Layer 5 of a small transformer language model trained on English Wikipedia (8 layers, counted from 0, width 128). Numbers have three digits each and are written without spaces.
A neuron's activation on a vector x is ReLU(gate . x + bias) times (in . x + bias), where the dot is the dot product.
The model reads these tokens: "d" "id" "ate" "s" " were" " end" "or" "s" "ed" " for" " election" " to" " F" "ed" "er" "al" " P" "ar" "li" "a" "ment" "." " No" "ne" "the" "les" "s" "," " he" " " "op" "posed"

The vector x that enters this layer's MLP at each token. A number n stands for (n - 500) times 0.007.
0 "d": 466698499242288460540409545458471564310502486260380495498695570490770524568526666600353665576339304616621693464413568594496436330767360577311515433158658475589565565421461612587591454514859348606430656517373295474682603542457598351779416541641502315563476487299651371498476505645521311302442702633327379558634554485636408641609586451427475192468410429569429537515473491124499423759597
1 "id": 305357626292494572445282586459729518679475567261723751464646780464521487519439654694389593580338485647621441316549291497493511466662434541549395252401325270384701455474496739452524558543779477468489728432511238428679619485570627396744466430667523404370414539427651498519522532558578404313413448430386289377441636586578602565599743387317444506534573765527538542551643414130373221332414
2 "ate": 366666491475332479373377606462720620512467453345481663449632647369472606566533680634306648535433297583671494470577189417540493420778319444472547376406557331595878491481579791469506494551759542532437633380474497375818476385718521426617560436657403515465376601307620496552308492475495289227453374505269424510438579634692539510694756453430412386563567555368619492529640311263408120363611
3 "s": 478589382477396433434334835575499695451577501402397626571827419456622578524548531685228616696448343552884401471565310332485548361701528611323511352254430384400536559577539613554562435508720640442576547472475362355628547628759346496673555387421290401376379358486603441641527489773657363354657622498502343351394645466692543570633575539421559237323349551399641536622553270374320245463414
4 " were": 475601382373370615288269630536554545600582441429356585535626429307583462467379519720576548743526124551686469336397539556501666336515535563381643441549440368573520474571413661590528487596822480425747564355497367394622429467657445543749347381460508442490396392559660463629392452605700367419728613737586319454567893485542381479637598691589281265263428511541346486602549201305378261480454
5 " end": 464498436189647235285361477617485671705398407380403568543590468453466373422427726677544612549390320605517528463475435488484607462693393750303534327489549319388623612464446836633618567591756607246638618433531537709693369416658717528622389582556402147699438454556525540528321537556601318379497546247379388505608467452612383503544579559572467294377524453468630701578715308225250490632382
6 "or": 512484392378574378543205498644598516583573554358641460688500520321554311403366466715480561433501505398619470643378336457416486527749529642480420290371398450803463590491559669539514325459693635576549826386306593594687628430615567453497656477561419454700497305302483660343175304566359416486591492401426361391736550406579443588464628772333517452629683745670535475356632343300226208501621
7 "s": 639497243362425417367303549658474697454547498437653648475474365426388522364347446696342656580469508645706549641521255558473784184653395555261611459378549382303547662704662441615544482433786447399643665580578658320559681278717380576515430487525431317528494441535503355570406519744468439319767651377622541194606583424696557417407388545550530262498522637426548676536492345343405242496465
8 "ed": 636480394359083386375288655643537725519530636498565582486575638413358543421360612785543489724301276456461515332529372596479566369878319522415578447421602283321580579474514550676448361612778526303585670532608497404711573437686415637515349557727361350523438486501570412610291516661590472370562601285586529336551669423611459501638628510552378225470548525509600630526559345285473176417528
9 " for": 672649404400464333171274678643585638457510494283421572487613439321670620474497691657415613811447282444541400374528541428416697456653290432295490448491495563578542458423623626498508418537774534468448573527284345320662432513785726590622536462642611457484418569468671582605309507652570439476380511385475401367520771426549286579622498553402481301286451749623475704552562133397269283540459
10 " election": 505494413415515257382355697544398687646527389422374734347651441472573450581396447547545713433436275645657436528494425455560622164770396575371470430465503345559649566454492728719508557583823513482580587583473388634666411416649503623523442551275394377421518610395621478675373441595529279370520440334451340411643325638648368784570652486495484190337314514651553810487759325336448277534435
11 " to": 664533322404631391286331761699545601569460616285374488575597556388635665537546649639704664822514255500427352448458548628390563410639273409322291327380543274390636556529498517570535456513577389479460636515391332441612244547699632425571514385654509547444466587515686345640552516600558387435471580398389238498632808555440388645499535748400500265350510748514519540562703181316392284531361
12 " F": 635447396327453542435428570746420412703371418274483605459518442364611459582441590464398638622487593385596190478285583522328633481652349642389399437476626602537704485021429663654689512564745534458560490498378453656312549569556624536596438508463551473664705704500487342735629428369548464390302582400406497434599739459407376740431671451399460169338481602588548779617579215378476419448423
13 "ed": 576374509302530510295136569556318423295417540460434586264575586530667522432506530545499518464442401350541300408377509607487604523593483492443526348426734424402860450336804638763393525524662399573582551464323451587563713593466527571534442539725468523606840431551563590500440535386618408425280309174609555381661730514546479778504639313252296389585571457506673600702614348542561280360446
14 "er": 514355490331376668567480708614820444685412598401430826413690610387686535473422436452471821602443529371755200567393339491370404617677415611405406374311676419515661489374773798611389511465455520493566507539612502504441671490381493584633508217612363496639727479546485610236470575437642320443370327502500301287426563518431545537732682339330574362427541731501421555540503263433328409436359
15 "al": 513505505342565527473222773481597638527329555508603619430712388538576525653424296661244692587415547586619351472626424383217414559704276549566531584423533504324662504402497466758509435558469645680491559363438398342594441455634665363745509263430387604335504635368543507410364501543485433446459547487555402349543403583747455609646532452510491165484478753765621630710729451216498128278387
16 " P": 552535256502476687459274760568561481600336343306423566651622596281678450768774583534341618546633402516457291506339554521335514391460265495382389365350557652574446613117447641677647494652693640426477503435435543626587559449320447308647487497580463576498614743499699379818649398522569613399544556578344400492507441583604462573529590665383440330265544320420536679446654245541505324363262
17 "ar": 438347215500201627329309720618548489431442525469399716428639219315514408427560372341308692550514436688515663455422557640501628626528465729655387396525533430714656426571316595774526528328842572694493563648523361413392550583463476350524262462360460416557852453549685474554567478471632695401488277368491448484583399577508353838325396583409312546547703636471512662542488517418383301474379
18 "li": 556645224558540439519268505676697456566239625223458581647785418486624303671418430675394639546400394759490636434530438557354489573468258432644638561602315642397594382443567337606672432552621509688701607530625495351626724436484403307542260330495504559438753628515229517417339374595488444423681480443341411492459575578599497548571718279403719278409497583443756587600472532342268404238463
19 "a": 491604098496465591440070711762602423438500481327595733406606418398464500577498369516389810744428497862611650585709349458385556545568266386335544518470576599403343361587471387639493505667722501547574707470560544357544738379393356408602414299532411568271619597537661437469455536404370338363597411578486474506671483545507425502434767382523626331429583531383639556574475544678322408257475
20 "ment": 354491231534322409543292906543526513685389479461361776479638496485534575832499510635527696687309419633671470387649544406482648245440362370491639357521411384289659572503615571581632261694566622465461429573575418472495474382508218295605430501320422673351608487459663482577494674589694358341587372387508442451557436382666388657554606487598527238400507475547394647539805430713355199413452
21 ".": 403593194481237390349415771510543763683513507364345485535609463465613451539493584544584594734456454687564506491310521524338530178565405638213337389563370590698444645501545592622410428743712527303403727542431428534653349483778605444668440441692499468649621488387514402643448372438592452499428732501446319549513703539487315742562573395518354270233274658603498406645494427364529417472341
22 " No": 459514514521409326513378691547524662693311293189596586487570447517567556518623488631527390652502471453691467476429468436278641247559362423372430411688585603637368529366446676572484418752793505405566749337374507514723265469735578416562383421515341496649569255328422345470438570354574422477385589510310281507682810614334378825634455643475459262398517725661544588617600403449404449578358
23 "ne": 423514493442481490524322763401610721696557427344391656377645452388399637356671554618516456635587550605662517521567463360428764461581225444190666503743643522374458703397445436570431400739549627322466586362339536350816225456609509409573491380412576289619563370425372563442383463463435317473521703414546293460696436724483585620566576517374451191240408659538391626439582416801275456675649
24 "the": 443626445609582450383259770421519780775325655415480568555622519494445490279659485606756584648503422623524447512474450480428782318628297479568647459512586596482514638198362595497563262494631581333526705234264520593436302380567343590569366528435549548381513522374792409526364423562494242408664572215444172449431502773458507617592529810444439339504570564534379580627562506459378368636383
25 "les": 268644427511462291392350887575384739837543408391382548671579465398444737596537459728630549692618467419648420495556449526300749233572451501482621301474488589414530524472524413476526272510603624334449710569400636383702427272708449453672413502362503448438459531487659617439378408784522311337686732290461220647468447520535521604582398589596518145392347470454324576565549375465468414413606
26 "s": 391540348543522509510285782611382841770547349335405486771671309607331653525659451762317567648449581434498625436522502538544490284796555479402468266386575477419513516469705591764392355569593599403442634525418432465453363463664418482483442547580387400519524368542689499658392439954429328346468632541384192459427650411476530600500404740441339285437455618543334555570505425426347328421565
27 ",": 415562179436246473344243693641613760735549389373412412667714525542512497559541508526685633713620430522445449522563452574403564291572352670476416355445598518416394647529638614771426431657654584341468675509286443521601222407750476589674454511570509340447596329409709469687426462579452498479509527481246398562617647503418364582632572619581275250270246571585303651579563329262492425469409
28 " he": 143394262374411455519381706607469619678364469385458450693472616309639574481509632637517642669575440731617398347655592444330714475432261734423487467607508581665493481487517693737425392679721284510484578341414240657630366598677378564564361357511554537600474400471540369517594458490571291354421458523547424533652855517421421514681466698437454308337333566500292725607503483230425354558307
29 " ": 509565288436519585345327513597485403917500508513530441449398438476579542486728362599428694676584112538619542524470489492430574364667676519314549218640479491424599615194560525480666621660679395349429666599475608614592492360642460496702341695481592479655761396546567400334407515482583574392601497323530339484633623519334427621633489620655307285417195588332383660453512576385434354327187
30 "op": 163535317405489518461268426564552569501198377418501430472645381444539094515569438664364572676694474540423573363602523428339646483610517492376413325348371792424428567550371646668604427579685695378544719453545540782607451671555472538667399559554477205575652463535555411427443380324651626262435396332511476363622539481742625428689803545474442258326526602392749475623655488646428644401439
31 "posed": 513558431420316392432255649774544689452461465432172450498604576125646362372360619695669480705524469548462599346572351395421525414704332523496649548513645266518492747461429642639312350700711661329590364585583446302745621421726448525601411522627474432598339381594534318579356526658624376418489549219418351524578615404545391503576518785659559399486513616377742392423614446455396259438579

Each question shows the input weights of one neuron of the MLP. A number n stands for (n - 500) times 0.0013.

n192 gate (bias -0.025): 537539422513592621329351577381513318483606484536427460637453490313620467658447602454588510519526203676324503398536497426432345323538470510607434665418398503574342608566588439536497774403560526647321658293440537626598258391355448548503549320595517497569546411444693523318471469446632585655516402500541560276331406346444599559418688490409470636675752337631464661523577527523550583513577
n192 in (bias 0.007): 729510338477352457472526535436486532503677452350587514859398482671260551360379585462446534467620514616487562408561766470373541529464363593701432586475684601333365623552504493588593397520399541503521425389389377527616478589524667351606497633447802538619531576633451602482592383451525582671503430431611513378387526347354297456432407377507647341465421524727493310370354296203490413432596
Its three highest activations, in order, are on tokens 6 "or", 27 ",", 11 " to"

n9 gate (bias -0.016): 518364483606461330295486527500681568497407460337357399464471458679511474541453396390500798497545515453442590615395596554560408344542517573482558541545549485509367559594604506310530564412373428514512416468547536574671451436523466503621529497503571374480555668391477360574595560719351675579621698494377416564419528462617312360521543299629418509621398546400555323607450567567451582540492
n9 in (bias -0.004): 527599557536503457423604334625396596532471430529509480396598431497546462636353564491497456466545361476433485509449535586443360552373579430570538611377384536476355699503655500383524520466567666509548524500330527663658322488442286383465448532668557370448486605584521463530457455777347477571497622638518517361506478343538366529500637483676716400488356506693364572730544330383436406486531
It fires most on token 27 ","

n17 gate (bias -0.022): 448457449482538612689427550649533494604386740560373601677525481394353397624709506643275576462648509322515586512506494464519433555301473531567463580531600537506430568381522350467484417521456430639594430525291590374432471534527642557348551512575669565454433402609608356351491513433469521551460559540741309466577459522313329578300598542675481420637429364612612515473444448521344509452736
n17 in (bias -0.006): 526543388487541386231645513398533448424589458412427493481323408418393474360441415415636421752446507631584444432632345352551490593734625671469686661537471563547513584503332483613429576500322565477540503380345440622617424572539373629630652604598423354249546546643341381597513426569436513484451570586473462314522531640487707662643523285383427668256596545407666534457394490395717543597449
On which token does it fire most, and how strongly? 23 "ne", at about 1.8

n194 gate (bias -0.030): 364678503470536563624545490705419597645399491441433506391385435491503522624699534716420491428308414465419516438629541512397481255361556528588566371303300758608656500464555391574467428426545266395468406414235564405503434500500509367522426571564667617618540491376449432500391426425535516515600462456399597376606359579581437342588466587705557591497566407717584395362468519588531671438667
n194 in (bias 0.005): 419497422680395431335520252399668442378530479509545521606712549574480450563482438633550571323592524473672500532660497474494607384635470307419530616582379608401409494393409479515583687456370547394515639271357661340733407518621506543476415453661418422409432639526416520361532433653561356494497479533543349497652562542509568617549550471503587569557616494545408491541653611464444503558302
Its three highest activations, in order, are on tokens 30 "op", 25 "les", 18 "li"

n246 gate (bias -0.008): 407673528646500334570436381404456373427628642553577465405564657412484462413322582386388649470451500455497398748404573618526355427399538307748516538347619423513594642527442532363290294543696563600332441449500322401474673563569522546729559475581497471459425642481462497658475575415705475580522310433533442420730551343581354341431516563566426573458471491481601603494522392443547611596708
n246 in (bias 0.002): 366607674549543497673396577336575556596583295632394585387571611345434462471411544462516617665617462575491605371401675441471506413464592516669317675327503555574415494370506481572382360596675383343568444609510497491355463465579651526245503626477627333459412364538538640435528425634340516466484458516661598638611479214575367581507712522535516439500385365548538621291522535433329452578601
On which token does it fire most, and how strongly? 31 "posed", at about 4.2

n79 gate (bias -0.034): 467589429319532396590490493474441451500470556516477599615537619474432392755530674411393510694414677520456596493335500377364559601326543732483484546745470309550408497632541436630462470539434441425638534480457449746480365530641562340618493533663321487497333586412263675436572459513524624587269524660586436570417550430405477568370309359516342434520686402520618270526230733497553593601449
n79 in (bias -0.015): 535425513672490579591513451450555655587330452377597328387293557689493510640503548438554404570303576687634382271345445503557600268344624324558572655372490514573441609323507373486550569503598593463352589549580423578493533431514439557500340595617750455339783435544677608581298397599585510571514539587654609434627536448483572449482699486657552538444386405560274457593479424289249448277779
It fires most on token 21 "."

n88 gate (bias -0.003): 365662566290645330368466593527559454401447570483347465514514489279493402539358511366590401391466486655466621118417458216515408426391609748515598507580546590496510511557269377472548419459423342517468467364880745483281478620602426566391354633594727621724619345507486476532542529564685566497595532539522497489404618564654387409504398525521414340593500483640563298444636770620426603528606
n88 in (bias 0.005): 682597687542293213438569427486614642435398600450413273699592466299429586361652611453557547684371325445353670393472489496448529367463385721519374749589385397365479225376308581426534500546538396507552406317663681525526485334482461556421703668352625653393736482507555592625425422552385568373579673449657410372507328588529511432429701439696632308665308607647374486522558587486431420504584
On which token does it fire most, and how strongly? 31 "posed", at about 3.9

n73 gate (bias -0.023): 593480557543428396573444458477527535359658391500352534500517553544406595386620554435423595411642559514341541615443733560511694540370800391375653391518588296421320580571423361490642251560620541379493691331617510396570493384500723458398530443752444534381361439415472507396537605386227493457456420373596641831517513396493469584320500615557514418747401359601469380626403524445595373758586
n73 in (bias -0.011): 708537474331345547477558492405656588602315601600595496547370376295747399401458541421459485550485413492692523381350481382150556401581586601512235534465556355390676599200611600555648500551432597378331411508560328629638622406612533655693518392519527360232571545574557500370452527450562507668380141621551518481710300644392466419531466351641679368702534311611489271530595723598601636419381
On which token does it fire most, and how strongly? 0 "d", at about 0.82

n200 gate (bias -0.026): 465532474714337442346576435566677538562574299532444503412622424541690244565420547500405693638381213398469409448480723552374506488412491638485459471398468429497458312620551485629366553411481666541440442467553327454518442547617506503454618459587461541462456415459512549560485720514494702549515425370546492518273422577396532422558520401428429588583571327515442520550586447541605644578500
n200 in (bias 0.007): 384584662500552396448558629409658638573430464601732488608583335329619497454360356506542584593579561392474418386518243535429629672488407443443323427370470549433384420655525571476506409376555494467589450524521531470463427533734599625401536318658670533371458518530363669509599568376354610403434672616331616595661463356613328393556401500509399470469464446525539578431500397506506628592529
Its three highest activations, in order, are on tokens 9 " for", 27 ",", 30 "op"

n250 gate (bias -0.024): 533575656442405528408471515336300370482597365402442539552770578629497599506539407578444389439389664534345430766532476760441584627291509609437542554587497390561618479534404309459506521571586413437531422469503540417417415455524527500359500312327423287665455407542503420650566528413429476635656617363394514436401457442542419649528572670640598648561557518626476356542415476551488509610488
n250 in (bias -0.008): 559373733541547743764541477392607692507615756371540572242493530578513458358539494474564487566649566397466536633455627602617494531550445490490601242574461500371316354574527563516520347452568448523480446444431170644473551396468319197613635603393373428494632360384289336553526450637460632541676467602459585513614516579458373526557523451397440474437559269563484497468480480467568536494380
Its three highest activations, in order, are on tokens 23 "ne", 22 " No", 17 "ar"

n129 gate (bias -0.013): 324413394381604434427488641485482297660600383390515632375558289485518635430321437488444467465550695617506615661556470412577425471397617509591521639472437476421592469609414642494553623618351437536488550723518417512267431506284569596491494476559321263210399419560482399555572485463506441506650567536553543470614586457565470467619599425435482476466645598592341629554527642443329518562532
n129 in (bias 0.006): 321650581613605633521571557497529450414521421605414471446482591512280430362432529697456568460580506717494503444520541509555453609646538503522424559670570823521605338649572494433469553434483485468337583488586464630410472438462576430450581313533618539643523518491420442476635548551491311428362563586515491413446463381660591669341353447453371500290470515560488466350595301340583274535523
On which token does it fire most, and how strongly? 1 "id", at about 1.5

n285 gate (bias -0.002): 555625440399572614421255462738564545668418642507325354520465461470630466248531257707430554464385390357497456230540432547531293572163463418411507646413470535662425618587591444333560503457429473507629334600360552353632575503595524560422594497524451493564588350500490443410567462659577597576442313630433614696484448634695500641754395355520562514375466363479595373534596456568364452553759
n285 in (bias -0.001): 632607523513423475646571404585663657642263634261327413500565587671669423469385343627596513309412402576359527583510517526434456688559483379612527530441360394432316524628441476328580362569321446390369479398645328493435687366507487250663507410279583463530627621703497507356520593397352553569718634585517607486441343595633460766629450600424493470380665490633567497389456564443463436421438
It fires most on token 18 "li"

n254 gate (bias -0.011): 755772523625533511441454319410334350493466690476503432279535479429497439330514694439275705431457500559536459395740545734489507489387630469550524479546693250448598510546675350393525370567493439530626465625407570349552543510633371437517547372619503486408652514297431554503537577418746443390387413600578723306477516458443514547631238503277500497455459453583500562629652672640633321396546
n254 in (bias 0.009): 476477349484532637469378639559480494480615407616270567600357431327655453283436443383602363455510520483710423414454466379565590630327517567514370416600566483571599483513623284638545376552334373556449368700625555520735672737453543345520477632510510321560663329633517451558560452651393364542366462723576503188442618510675567500597694447629571517626490493497530414423229369326500503464516
It fires most on token 13 "ed"

n132 gate (bias -0.017): 549503389354454405497407329604334539623708494663549419544365273600500461611542478307608474469516650464617607548620464354699568507507629646470500817530686438294361326764368543529393477516488255644559326448510589484424466413596647533497455561444441451526558384481767360447449510602513541339487582435416466552453645454564335350627390577452493399507500589329587448468559315604587526386544
n132 in (bias -0.009): 354585735554525376613569647490552408612434556546557306538510602349464516447540444562578470342551327584622612379455507439372582441497602427586628615598422420513475540343648443532418408391591566747574623480444376494420400549510588687464500572308365490487278503493404678493415419639365682603562540281350446570449400473572681571452454572305500441383731419390513732549151447338697351523541
Its two highest activations, in order, are on tokens 26 "s", 25 "les"

n19 gate (bias -0.015): 682525484292500645500431500530489445631229409462536564527469669486465688435584395547585439439551410560497522453492419410617456445517644600442569544463483629531566523563497446516543575473566624651639385379575316451571471522511288652404722473588486673517451619418385465480506497715523379378400384528434615461468471497585533579601447395514489553534350582559368500381553564328544383478634
n19 in (bias -0.018): 672509405473625530471590471420379537574460446480428614445599338370660463477589593517531557456530690599430397579575437701453574392515503275476486500664500506509565477478517500439648762355424452500369775529594672539483506409460517409520565483535427589562545506424598528465390491467380413603438596443603462546522484318514426582290474345630514511355426447445460709494362391451477575234484
It fires most on token 10 " election"

n156 gate (bias -0.021): 436519500668595433526466445546346363596506313465732573445208487544575484697462456440481710543580429696433478525516526565454557436240328644550348634484617477516448568506624318631394484503639475660367236442612630519701473440639358438585434453523354391323352656503500453675361484594402714568497662580559442542380588558409500494378484503547516522361474462727544345475535420395424503522620
n156 in (bias 0.002): 675537435535433468574436548438556509490342490384544400432520690374385586412661404517474286455487409668570487646454607536462393511614500544563300366517609388571449371497592705339545577500456653381456462351366428467497370420414696534649454520545599537497116600543578658612722370542260586692513480621486609152526494524530604520344640493606307416275376408605550417670524446627453587664455
On which token does it fire most, and how strongly? 16 " P", at about 4.3

n117 gate (bias -0.012): 564396673706670479491411645511486579480711465460562514301453503592454471653573555596620428567545409488519415586656308577643512369335703544445405573428621636309353397536536476574599529642494471552435464550301547443592387474471638503641400348521476482526483509520389406323405351608354552466370586465533369459497536468397390557635494555379674424535395388559486603564394605576497444597472
n117 in (bias 0.007): 466524577303572440375541488385437333503397428560463401445648332545545476512397482530533464488643457447474318548240603630497434503562527624582536645491527390570512405529531364408572491521491446506361481528539568393488389304389422503662473539531806314434515717416485568414476432416485697379518568457710605641681664717643711583538602620464457403525367524583362448440512479494464412687503
Its three highest activations, in order, are on tokens 23 "ne", 25 "les", 29 " "

n287 gate (bias -0.033): 399334490433529367483625483646579497443520682381163590510398431586480361443637556580389417455374376408364503460598460484339679461603500427392463543428503372544468419484493364569545240536227566441623604547517537660581549617497586479503434507408442305649635357470315497670328688586445457643653340577396506476284471615609560493517427695516388537771360536632434475576429617604703691579690
n287 in (bias -0.003): 397554614687500611438457483623385573527572514594762476329816563368631517569431493486638636631483469472380654534513493447444622410197473599290425418391558220604507472406479448584550578443588466480413493486469340714608625405643706588341547628441493572280500565439300453358365437578402348437391667338500572407619363555574384358525497561746531469385616476417412445653462349373613517698711
On which token does it fire most, and how strongly? 5 " end", at about 1.6

n94 gate (bias -0.016): 583592450323549393458320526642550562270574516594381376555536556557397424361366472440378741534454648523443660497547293621539658523385424322367487522415276561461497416672425620491602440432579522506656523477462678488600440617500654641295569491549562381323594617500478469371613490573223516296427827583582592548574542355597433465474452532346587478519564478339516436440529510592417478512699
n94 in (bias 0.003): 406455443407466625546537775425615482425601372637490346547362407635614465523727666612516532571625493220537387481664474544599519466460600464500333500540478418614395592347622437465520474336754503264510376428549497500595368445535427633490430624556457464596257439570227548510522440426292586381304536458637447630525534582557458522413484513347464600385587656575615549584484607645445685690341
It fires most on token 30 "op"

n151 gate (bias 0.005): 646362390503395361439530567520397486599593615694590460659573402511517546433590448503565439364497500553615546600556538574553402445545500497497627561565468635506453385426565485474647436410555483529497347480546465684324548618310517548818585451541379657371457497466439560491480571376518471362353444512383483655374522482503419326455555523286418497600451466673606431725401587474356587404299
n151 in (bias -0.011): 565553465571681339443525566368407494533598790535470391534542494389520488554378678617543394469563461530531476579491308474479664295646515423700582444527374560482384578475413440483521488365651368395524332575607539413512355400632634503462294529554431512681579562389402309374491591483606497500453524488466302262714430533549650465537565421529593604515491529494351433409613577589444402433474
It fires most on token 18 "li"

n87 gate (bias -0.004): 596425288629528500241550573596435482493566588597480559592340541604419363510427366386448503532513662426450520467606474574544422586483379569401637553490594447712604423431527363584656461660562409451567599732427326471216641287461601679415807688450523464370630428513533332353350608597355532644569450526602683543516569543549497435524369448633563500594342597407653365317394348569326483561608
n87 in (bias 0.006): 465538466528641293432405698342361581474461494585571503540575503421494456607558437494459567353788465474303583411665426450536513463513318503637500564674522536526469455634431220694530379247539443431761616603346562581295661481713683520494355468526337426440351522633403491617538572622438380512519425654493491429537445439658388535490325563588526516536612387253541403408564522410605545469565
Its two highest activations, in order, are on tokens 7 "s", 19 "a"

n152 gate (bias -0.020): 251391557509602580574412398548509474580497524379519448388435465625503573562586546655509616494373528416465433230548549482654317632368649592497646622415464463562439491393541572578633674488512354563466399506393413329363522491433642503433467373466556525479609540376592341568588356506585660503762544408475456528503646503588537407386622373557444292612414672416415316412488543543460604815574
n152 in (bias 0.007): 522491482458467523553586503452448656553210509573528528383478490522579454513597426448305809545410631294497522485385605555475608767532475435516565463627515450541263566503624579464385618346591438390408384469488519312516377587626396484436427393348525547334549636623491424664626560571452393663682450509301518494635279368537361390587546558402623425494655515613411485583606466680435578536407
It fires most on token 12 " F"

n270 gate (bias -0.016): 784627366300558731432494526422509623471619583244309567620425348513484618571596573385506567445546526569409481513587596813339465493629462676643468481592417374565466585439359444356536593444436599607320367471471396588487443446370674477354538402569546535478522535500539714646503287537336592534656529432464414494475598490279481525437290554399536564477327620662465466315552613423407580503478
n270 in (bias -0.012): 621565482553467639600388600440445399509469528518357614497440592549412611466643580512567269319704625475491667497334497654497540399388472618542386435437500437256642484650465443600308469379403522448598689634587519509428561515620531541668555335566664740430439395524422454437675259530487625295620440709538444475557503494384494534561537497534324466484401327544531412395640472410537432324399
It fires most on token 11 " to"

n276 gate (bias -0.015): 570623422467573443497616416596459545653596405641484484687332588544556276671420333459578424485574478604491643428172554603546389717556193500533579449396415461465555519512442286500490551320536374459691480651487377453426347551607399291525531654497691596409566519365378712532538731354347625475396484372671515484377557420393567428490453516444484430474564606542607424509436487478529526659414
n276 in (bias -0.012): 471516522301430400542692513596321455522554560450429522466610461459578434552276430481416519366549773480506436576581411600454418373510649500477620459327330468477616652273663435475629455674621481563552622561526487516584307449541591530509334434617467673677468519535263628481472621497193475674354529266487500539549445683481529506665494450500471375639353337578636297665529446452414583438485
On which token does it fire most, and how strongly? 18 "li", at about 2.1

n262 gate (bias -0.020): 593472458589506587559527362476473486361515555394693485387237427546603469350435580528636414580599503459383509601455478503367580519564586444294525463396534431519541528500538292379561712542433344594594471472395478600509319463374466475579594564604560618534701509402270373469552601468487603335672252677449367472667474528613408546500402457634591413657568582287375532482509673324657457706435
n262 in (bias -0.006): 430594553558627367526409641598559402522637660625577412442494513402481557522646396462441497457331516358821443541447649454575525580591377567319494506572538571388509259389500309605425506454407324737487493625544348559622374617491528425516547631698613439569522326447755618458328558503519481534339362321493625570476557273450386606287572578509404513445465528349472461572484506430607306612576
It fires most on token 29 " "

n97 gate (bias -0.048): 513705427563748480554521506415494538503302664460481447566548529528644391658541534460675416452458544503509506649485409497353497454674435381412311438490537355509425475491535420313490597363361547414510390487610357488529529484323553503599614226621561478519525500395749439497432279572574454512578433538419638500720512481586438435426603435602718616405578522614361333248661666616550462341407
n97 in (bias -0.007): 383644573565661632611401543491344485714597522525275500587379450372630481451506561506589387494553454451543481647657490304470526748407622345466545423354359598709515457647530250443513490528659564420480343608720576592572436403478452347676487455427332344362545471411617490480401387386447707569506375507300553562491574396803477436617359417443474390467552408562683534423578506516368678497404
On which token does it fire most, and how strongly? 16 " P", at about 1.5

n177 gate (bias -0.021): 441521482515633523534574672698601696543413479524391598429597589374373656534491433727512439358673516361345515512296519605519475649557365469644399669491408450341509343298380575476443355620582485515406261394435400479409616740466476418469360643711459627314518601479671331569491569447386497548669578587589559509423485525521405409510546424600444574472472358563524432445519488562635416606559
n177 in (bias 0.001): 312399413606321545357482562315567460478336664615652308583431503543693412568614442634587491476562754500567402588602343488465579497528515509692512663402676637534491534471553428548544328305471482424390414484518340464550481387512558544403488470525566491515546408597692584503725434374742455515607438546398253515527456503427420503427531500518587423566534418413625351421438426322629383626334
It fires most on token 16 " P"

n121 gate (bias 0.003): 329447538221792496647361558366423454422390377486450729722529493493517676439393387514761532459469261605571457584569351469485398642423461514408493468482591654357378518382525627274559514452446592636424397550379500531367619518479654639384284581616670582486426613619361378471633620598391710490387529543504680443188497432538500490353578528500601536381337503586736503493318525574663521823404
n121 in (bias 0.001): 557455431369621724539476632391410431496535507607521357483297431517479629376327566388600469621456472199503528542438275452550451504489503784376507272367681550372349557490679779576453581630540535600393489571560443572675595654521507500364414441450568465149451650549525373400705658456712628408287529472420490560564450553548241628565448451562710630561250521500660253427560518514343479558612
On which token does it fire most, and how strongly? 12 " F", at about 0.12

n251 gate (bias -0.022): 513519596536358540519491352435585497551596553753567484344609382362519541368602352538572503464506411581413446550494437633539692637575273402536424611669685439478700558350636342547552491379455620544448536558525626500587540323645663546456316428325429407519353481459331481513531442518406553315566336545585388388463663532609320375552547487650677579320424378516487500387184465605664532460537
n251 in (bias -0.002): 444479347429485513596471363336646339438565561458351387423469462463406534453512576491554417376542481663415454488404432566607705345471583531503433558345591565578600475593500582560471472620526448224299672456463312485525568368427564589573503564481610611424336653710339503481582387391547445488381409670624538494654579450409552670608656463564572568553537615179610488286531528386601448678565
It fires most on token 2 "ate"

n288 gate (bias -0.021): 503676644343550456295603384532590384546631312519441412623414426503709429530447536458548350641573454520447769425318520375611507541305464500626503660547438566510450427553493447503686516535525555594567304348516583487706613467584516692361362623430380352484633565471345452673746426569356278659513470510649444480696540573603370400605585555423401316470536375556399438507596313471422457747459
n288 in (bias -0.003): 570723494535358456371535540344638599625466614428521633573395400536494238586403389551583703648456396395494543383627536375649560698503588479317557594587392700577532414373326416601528509562385539482497340555482494441454608570539515447506631455494426506461518597431561440518401715459730518426603364549497500445570679515521485395309624413551294670466524437506407321437472482345334445521386
Its three highest activations, in order, are on tokens 4 " were", 9 " for", 18 "li"

n284 gate (bias -0.029): 475400608609319493446609465497531579516339394469614456385538617710417425382551500444395613455509503452551393338313500491510475477549726491648597459426356685316539346578642506256389421395545509360494513255547365451551444660578491500497491382358500598441578541475630271484478513566468432620528586620787651605625308306683484525594428425553350415580658494481622605541592497487384585586633
n284 in (bias -0.001): 535519556445408323584518445385503389548297370172445411565507457554481398672555678682487567586630423516439606589488522290677373446639443330663459538467475351700469471536484549503440529619482653614458530484561555378487470554370478428510434374415330500332465500655642613555541552485415390609465484503457442665451518313399458503477379557895701545422580365442551747634465439650647481481429
It fires most on token 20 "ment"

n203 gate (bias -0.028): 409512732380497382592542471643624424509355509692424587482233461687491463595535469444691569347527494436551578478457497457705637553484547572500506309584385230459521513589426382344558522769408534454510925715355586482344366447512664494435488481593503516500491600478547475490636423548445386494400475506539485351364506503494578407500572624367522459385538512303401446609604349509531582488594
n203 in (bias -0.019): 367446412489343534530603582477405556410678405462482470370433330497512616564659429494330566503425358506418788458628563465669664541423273449410446530518568579358480415378564598400509425602534485435372556461455482371667572178485633654426588524598445431539518491577530612476322426663598668421601470482581440452523580527429515429339479539456476668676560468543616503577467524449509260324497
Its three highest activations, in order, are on tokens 1 "id", 25 "les", 29 " "

n289 gate (bias -0.029): 539213380514592481755512405520488514527506604556724653517500401509645446375554425602653602454410445297583458691479322497549581487317548560654440524401449336631529616469546426521615611497577476361571466318431543353402714485512518593491387432500393452610598428559552624460554414523343518421539573545590422448645408439444416601410320497494500645537539361601625377497424651241401409485581
n289 in (bias 0.004): 633397319406530358258370701506568388456541450606465434512599299547478538331683547372608541597342602336428569575531365469352560642451472563352653336461531615707512689554449397475533478414422581624519484646649539528471315434491531406628457407626584269584559575360595417487553571563426429595644442525529551513579551408413497550480654603491503304513516404669341575478567601739239547432585
Its three highest activations, in order, are on tokens 6 "or", 17 "ar", 7 "s"